Layer 6 of a small transformer language model trained on English Wikipedia (13 layers, counted from 0, width 128). Numbers have three digits each and are written without spaces.
A neuron's activation on a vector x is SiLU(gate . x) times (in . x), where the dot is the dot product.
The model reads these tokens: " V" "ault" " |" " 1st" " Le" "vel" ":" "A" "ng" "el" "ina" " Sim" "ak" "ova" " 2nd" " Le" "vel" ":" "M" "aria" " Min" "ay"

The vector x that enters this layer's MLP at each token. A number n stands for (n - 500) times 0.0049.
0 " V": 710342681541541493576367419424403289549613476612651339373367272514581424709469459420589660707728548520463368709658531374534604279584615314446453461311135429476565555117597453470362533450588580502591484510371617153509688549634579557341533416574482475250642583457550351629540388483392525567601527536655753461433733459490728538311642433316575520403417615522548566512485371589607444627799
1 "ault": 561473642663506433387273471532341472648474262543610408442494412370590520815408560546646557665625532429458405561505363235447658522505589442319491397446283473497639364452645523279369388452556616414352527742207497229352786650772386417373363547581517483417576623450481377639433521476376346697524587590699688428450639424531609707380726508374335465360461626612375683518547441542600519607574
2 " |": 726741648517396546366255607477450531532441188614527460417471441770586494564506608617539532658530498427432412672588525511572634180453614443502405494521405564589438531275485291334385624328347523456435532575399561384618902569642457533428466539533658580447816596646438258576581423445425449539579640421514364535496700585564612568529607558470434640419561464774415623630195522607541511591421
3 " 1st": 716431693680630434590405444371397620604405307485567612440508332486602387578501576724528537676581596464511550516509333428565495409703571249501397443483387475488546490164586295400434632311583610484499562605555644355462691617665389588205614651513544576226669752592503404468238303431306369419374697472501394379395640588526317603373567462506372348287564636633465804711509400436569599496709
4 " Le": 677230509502418513610423566470527358565575369558522357424587316493597417772507625371495592455603560500549241688694446489583557502495543340571299386418379350264595491313497571656411548481624374548403479534483753263457660409726439538480413643618399719443696608823403221588413448474338696661388673451860425425510689546564643712465560441430379440606405771656460557621401286428382438560711
5 "vel": 619174598396538366122437669599484370372432174433465490418377336423602404957489578559663582544564527444509331578607453303288831750454505365499636421597394480485583252449457370445363731442426626460633565618558624496327597445499327593356521566435530490620613668650428330513520550396561371707725710553485631542413590616390654482465585447514524507496336626644350675772692520542476613494646
6 ":": 729349511680466452198343603519540468617396410608423609506605418594566416766582566741563574562449645428467526646623613473517587329578687534679365360562301518536526414169601521283443645378500435420368732604445451508660719573534393689193453360419465448429651492537409254450435459471374469525645622569653425440423614796565635416397586417645325515456491601544539702744254386502507480605654
7 "A": 859378669444559485349339709431433638516481197613466684389772349547540436686351510484633450690719527467476527521742313604624451438608661412621499596456580744708728434179573373457392678551590366465370581624550456330516599484688365487393729569436469392536636580567524375528466488499472615651353827466583668609395780545452509585434408384439365347421328673620489579471396398662518607626582
8 "ng": 688234612594443210253302517479394503394402533605409295429619463380620584849441388439638651639445480419298421497515439646380525525742626333453452555412301264509348638371577593593350690554793501424517525449491743144434614636561515541406565433585620462653650658645431321570742465458343480560422784534552619501488729424431604424519750490503434506505372719632373547485418496613631531585734
9 "el": 481568468581602625145408576564409440622479497598263658471539459576673426772435588684526559705450421502506360445562306409421795567646627280568434614552493338415587366233449426405467585575587475356655750569388732244445588336582446519346371581615555321483691571553457427587529527629375424489836751452836674524510696604503688543320515603367343511591281599712278714452540477260563428598453
10 "ina": 546468563544562542260286588439487521426355391467374513425490484429618595660562415660585521589557580374520360496422488514525579233550524344673426621428391342390759518225527589378260567549580441177248649617520424230228710532478394530401342506540476426365621548599493381642420617649469549472444675494720583577308517643639564391332533569509317422443302543825358777743442369383572612528728
11 " Sim": 528209459808472570460364417523511573587468364649225617572366318594748384671579653487722498634663475496617478422688326545429648604620719316599428439394506422303550415314501596583331542629631477423489556452514638105416714626512360547593506510635433693243729498658522365509628528359356603488603619509708735655255502628524385425403404355379351481529542731557550549660545345531558500636533
12 "ak": 548513562614530482265276431538540697523414495653295501611463414513672668816365614450706426718708799400424462542532334364532643405504582340439528636573526520548607434272429405727436660557752463333517357658639427263397684377375390581308516612521534408457525602481297423470476664603336545569687768653620808586289719563602599451406691430461352519587370433501312571651561438445521560638651
13 "ova": 564625544588593548375290662544430449391436637375438603483406474524611592661415616670731499653402554381537307275472566444503596029541671353530370524269347352324682533323484456423281510536615526392299419578432494292473766480559451507391483607469317438406607483553473455576350601666424537509613760411650690636353409646513596335286604569503376441495298476703299719773581417382521632641649
14 " 2nd": 726433701730643460564438466409314663502493440599526660503467378583646197489507524670518487646496560424545530438524380380597419326750615340491384460388367461472550445176486382389394578308567551468537532532599530408369728557621385570239483661567537478271594762564538476389249332502309414405421637396617409457506575626477436507414530480521333562346506684689379860755621442387675611512804
15 " Le": 691223503539414547544418523475476325558616368554436409495616355544569355714494577375465571483592531475539275631760420467587556484497573355524256424390386337257573487335505593656396520495658336510438516432483753263449653405703404543441384614574387662410702651799484256590425478517332700649394629453867442483519639527568678710438525422345390438627370796663426540687433257347379462552757
16 "vel": 625175595402527377073416599651478336358484172417434507448390334491580360917481551535633552549564498385494317563642427277309815730469514389483612426592389432505581216472475384460348697427444602436653554538557679503317602450490330582313503529416528421565578685628441342513501538409530386696751679554459654594436565589400659479443572441460567537522351645665307673755723466490475605475706
17 ":": 766352459678480463133338526556529379582439475604465621537568419629535357792567569709550552629487598422470504600675587479512568316583687572653372379536311456603495382198586478308409638392562418400363718531450485495653732608563381757176438363446508379405622474534422291483451486455403520500600550595640418454460625762567650438383551437560380607487461598560479736676227432408533486611714
18 "M": 669330579753526479410370363327483506484512262512538587499693326548497295708449534474598466858722459480401428525864374339541446530511630366692460465366525599601603381079608382510469719542494451528378608582470556279572613518589509670462663535532498415407765539620535346641632313446487596548443558552580674603443717457639564364169506639447549178445312583633440503583486321469457436684724
19 "aria": 522408457522425434327263490570425482674471503329556448408612377455553568876472379491796542643570488416417334418410356717665636374371429520712415483302515192623589389318616453529393521516789434326495629648348618342400534509668426556554607516427420455483710544559506316491363586608510706352394658478756670626287512531576614427328624583556243362387615502747337713664506379554606520633642
20 " Min": 501350408593538455301357309465407439517459338623327591442550358530664413719368445484666320820386523388498342403758496509631684553469729458730615441360551095592492319416600362363417594583782476420498506658386615279356534338342323507401380437436538604545846597590344262412470371391507576527415608615560464542466479484304656429244611533370423460638430716652382568619515483371542468606809
21 "ay": 459564512937562525105257584589497582533564378503558680479559514566776620745442587632530241530562622328453325319728491349625547386647552479641457663492370441399503406491628459213372602589659530368441512652576619255283571338464322568368360609351386278369698692558378381470340612480492461508447465450470423543501600560475557404475433436546333409467298621541394700440426280448628520748773

Each question shows the input weights of one neuron of the MLP. A number n stands for (n - 500) times 0.0018.

n149 gate: 580770489451390577466671280336493318396478444644174441489565573457714436476426342259410486463339772580409461470690473633455615581579443486525475422713457476514330411471336439296489705596395353618493424586633511504751541345532518237481489256539500504408420470592664700546720319489545412375566592143482493452650404432529463373595348482496475451345561691525419679441427430526504544703602
n149 in: 224506553517473639341531462486337334604583665714453460315509503646665401327398497615494389469518435497488521537617356527414373387581515714547389494494422537330655568460544432546406415653521500503353497466465533369432472568423608558417536555642419384469414460655518500299591455482491480506427459464515599408418595536344500691450393470518515463530405655432483542408461567451720385830672
On which token does it fire most? 9 "el"

n72 gate: 511471604269479640231627606548517441216338391504362327511479557588438419477479430544304655489479482511546798325507550424650534428504528345636337538608443578587496688482430405377632292301303289507396422463541570510349558678549434608453518600511443507388402339622546652626500436350334321420360438500514674485643489444390598359483576446518437438489304379364755433398528399256258461373743
n72 in: 736444731168429571672493497417628459446541493506478305697637275658549401500484664447522421559558619522423637474405653400441393361617509503466425659584443613550413678497375509431734539484335439585375605612537447379519582533340723477395439376443446538513393500503443490497385627519497475491394435433488245438603571468417526405559520561519462487535289401384605406322379481400442577392686
On which token does it fire most? 11 " Sim"

n70 gate: 589724517401543450526500377473673598644489406511524486325582529303555515391538535718535574522371458479368632562635483540584565942440479500370465350486582636469601395561385352365643486344557592462601518577693598822525398685658583623547496386433454511507623339522600471619521667563561669695536452557573226693504737317596573461742213572539528375606409448566455444510347464647621329401658
n70 in: 370315467500738602451517510565545493473393311557579325465426534477462420368516510416663624666408463557642583417500398466462568596423516309630638434715379577421637546565420296497394394452480519576609544716536570441680472442553500421264466605500510477290390444500578579580651706682419484556715523486530618642510108650419333476503272381655540695560327405513349520773602521473530307500490
On which token does it fire most, and how strongly? 8 "ng", at about 0.54

n58 gate: 496454283431694516342307569527695417528492610317657394655476549500525637325590341475702480594678520560577351636500394590364558251249434576832767535516476646445704634341350413385512593541476662457669648400550532492532306530488320410409326250746796444721585417679492566488531700693500356669532430782531404775561619639781434384426307537692299438572440512603406472593516386609367246508577
n58 in: 483438173333716412360386229229538602465543675539535419712536648649479319478632500677191492488592563362440675451402343690590584468397600500578791469480377500589621395432305453341356628710354508438519326607442512102704439654496597520830368523516587441561515549633663541469519682399325245570275589687438476419388630575695512524322512592555551520563492276539477492324572229608496456448504
Its two highest activations, in order, are on tokens 10 "ina", 18 "M"

n205 gate: 610465594575630620426521487530572413331514616693467490496480390665623588593430500383517466740637278296404483146444645517349451625392500574634447326476432536393483490414503490490537645448470533567540398268345547536487448419443351427720593560419643564587321560704626590399630425590464271884603424620367599416562475524374602181500650404558554542422443513483642470615596559500589610507376
n205 in: 609396593630522446598648455336190606310553334481595522282352564444549601466448541435475763468529320597684599370474669407445542516365518372506509478596613340225503546692550600532580554423453570574515437604540593485522639479659515314419408325687513553680428539599573510426706484624569430636424482468408557384668457385604584459534442666541543481632466454472390590488506519319449506500548
On which token does it fire most? 5 "vel"

n180 gate: 425620571386413588511337406437517525425658456224500537621558453489537586508394436470746532651500400644544419429552568416519507651504651564649429567540633545726570578665649571567773474699489573369560486089479614433371519404543444625552744345454363672732604623610428559653489550539638444603646567678440543304733511711268422572556530708684400552611450384440360400403268511599457424377274
n180 in: 497411494738474580447435494577290673450433458614565685323395503538408510566419677404352544559535494475602357543516473523267169688446395573491516416432672457469568322400560472425325352360506641650425646447577531438591327400380342588487432602387618601399357585671542376444475669475589361366329553567650430643439598525557536430413562458478544533544560485650503254558538526516660484560429
On which token does it fire most, and how strongly? 20 " Min", at about 0.25

n232 gate: 614360532559566482455638605700382421421442448580618530573372408493406594576635547678655504563419399580397414380301583552316623485522344511504703389574525517636478360711403478309364360370736433715478595583624316319587376683486365772361356361302656558437458402330617470683457493411350465679415585522461380668342681572394301624695444566544647466685551422507692294504346344493441559296294
n232 in: 342565487333347513401561462693472601682507482503320574466421580493483541378616621237588339540397575444424358297463571477419472507366603334672632642577484727477607497577487265716413450570520408374545356480481656567458689441503602309517331558685654366211636531350553429471522556390371641510573478407506487416699653539474541503350598460415575758474591375510478539510629389390424550447550
On which token does it fire most? 16 "vel"

n310 gate: 528531389453424557665504525453713586324492600474942435765526416283578332537706403657474365693238370481599522690469767611597565435526665683422393459381312514533393444481463190554474603596680540359511635480588530540549364529645526754748271496686696515465486461504651481608393911548565357433569551545544390454405496373474461417364400458636515481508597522515548560536576439317473257530405
n310 in: 466401552604487636408675646709352474435327326572371513490536500555503657493564523524513634510417568359437558392530556507544490470592558627471574419570444723403467545597364233544678500634588468490448786442548376458539730425497545312470586429480451278440462480670622520523452484303645670368640423318535658352397357343691625605500682480651390592264568503497420516532483624324361411622530
On which token does it fire most? 17 ":"

n240 gate: 408563503579489522443610521500621527467451446585658492578316453399591378650422448480408462494550541410566505517393495450492352506440484459362672492467426558697408492338370554446446478410328481346435431591415505313576523583587476567619528575312593557680431335595483497608368448460513305484453588420492715520384445568362559637503486578453581494637546508305545644473472657639519530440392
n240 in: 503489505527435663392590567572552395605438520714414482451508309495511425574487492586492596402636508335625602455401544555625450508461586456285399424579591473627418457416487490505462461592374515349594472567372362535497476468567515370521461566292691513619619508511492479533482469396540437424424513453480544479576519670471609541434675484518543289528564296349528587488547532542453604500560
Its two highest activations, in order, are on tokens 1 "ault", 5 "vel"

n94 gate: 483577313532354366380614691396595643537541286373601437478574538189500705495387365491561471411542390648259585177657590412308611652496427459504557707701471571520672411529248533593017575618496484565585529342376545568848606731418621378432525411700620570403583218521558373549476769419496448309462102355536156661529653488666483380468415404826471453492353504455420426484587610567438587434471
n94 in: 640256304523369693394542547720706576335540527646532608427378319431610454562623476390291459367566709447316480789692323446626430288346599581255420404269484442552086612467548677446588434554492336416668565458551705579387312330359765413161475480412415516728523550483439454544357341560570484372529381279655614708299345609484764597619354327557668383536621563580480597547545363566504606809525
On which token does it fire most? 1 "ault"

n179 gate: 500527603552704443527571539574559444536551489533462649527492513652527431475552533625374431534503528444515540658461730362479512529599592586503500530560411510545539475474571391581590402443625463578598697548413462520622479422409547361605417495416623378505394532500605435480685405513542420495539510567254403382544427401418339352592450513446500553607612350561572576527436617427472464390446
n179 in: 450414500422403465518498325407523547496439481457585451528467573422464591433494463432487387565456487498452528351579494749534532596504521476476470532476522496416600584502405368330461604594533532438429445443686440509433491573640311545513473415589474645509460405544559531470387472603521466513447489566656568504542509474513455568408471504581457525435494515466515437536511553496370368598458
On which token does it fire most? 16 "vel"

n54 gate: 267832436525606507514580472604509600451366468568350560665484358396527588354609338507464572507305549653638744534577525457392658450594459458548318545487395450558603545407384636517606692613464437500593451507617387628614702646513452380493328516526552351440522270580572557655257660378487427506706319451484510487639645601612443399612604483503397385376438417455541740557490580457385312438583
n54 in: 605554490712584738514567390600559367476576603510402454580714661497625385508591819396257628305420558555702619621397552651468600264379470342411662510444538467419451398433701425362520510496438267364418465475614257497558500428674439549486437618592628634521454443707608493367568448435490183758384423622449403596392383534479571566301621521611463475417455409435540678400462380549358549521507
Its three highest activations, in order, are on tokens 6 ":", 17 ":", 10 "ina"

n198 gate: 407370467725340577631547545526478778507398598470477601427447500539569418529733575724565563310573647279693425503520569631534433635339355333412545438540503475549537383520510497368581503436536424555516543514590395690710602469611506510558460748490569457493576452490683307249451586507500584458507529453325487324477395503357599540506771322298591565352615436559574520296467362500261613368547
n198 in: 528540491477380479525470366345531351515500565299448282425545527556417598672410482515585580619620529393363468534485438400635308558465445603491622485545515543532452331530690521454453458564512640558491539491598550621703427677456292773546581431603672450527389580413530634409517500491463483620717457539593530375509506406390402459642488296435503442648482685526512535420476303533592512310701
Its two highest activations, in order, are on tokens 13 "ova", 10 "ina"

n141 gate: 549543535617405626509571468331481325665359616544568356343392503456572345379516409413508583577383536431692720489491406528440481540624492459525600595545583511462475535438475409614473612559403441489598373405441294416442537450615559537560279514555506417582322451449336622451684461541561484516607457464638514545399655552422683425492528430406700597384541546536538404468603576449584506528368
n141 in: 503606673605588590516471404433451316581436601599532458272377466454521399503615391449548589573317394505654540405532483555471557419701540459495642608490446539395666528466503356406530466573520542442613497431488427498578476565528478568555386273611452467510493511547392675603657449380542545523409560580575490476387686629459571543510471438492495455538563595500577356534557482378556459444495
On which token does it fire most? 0 " V"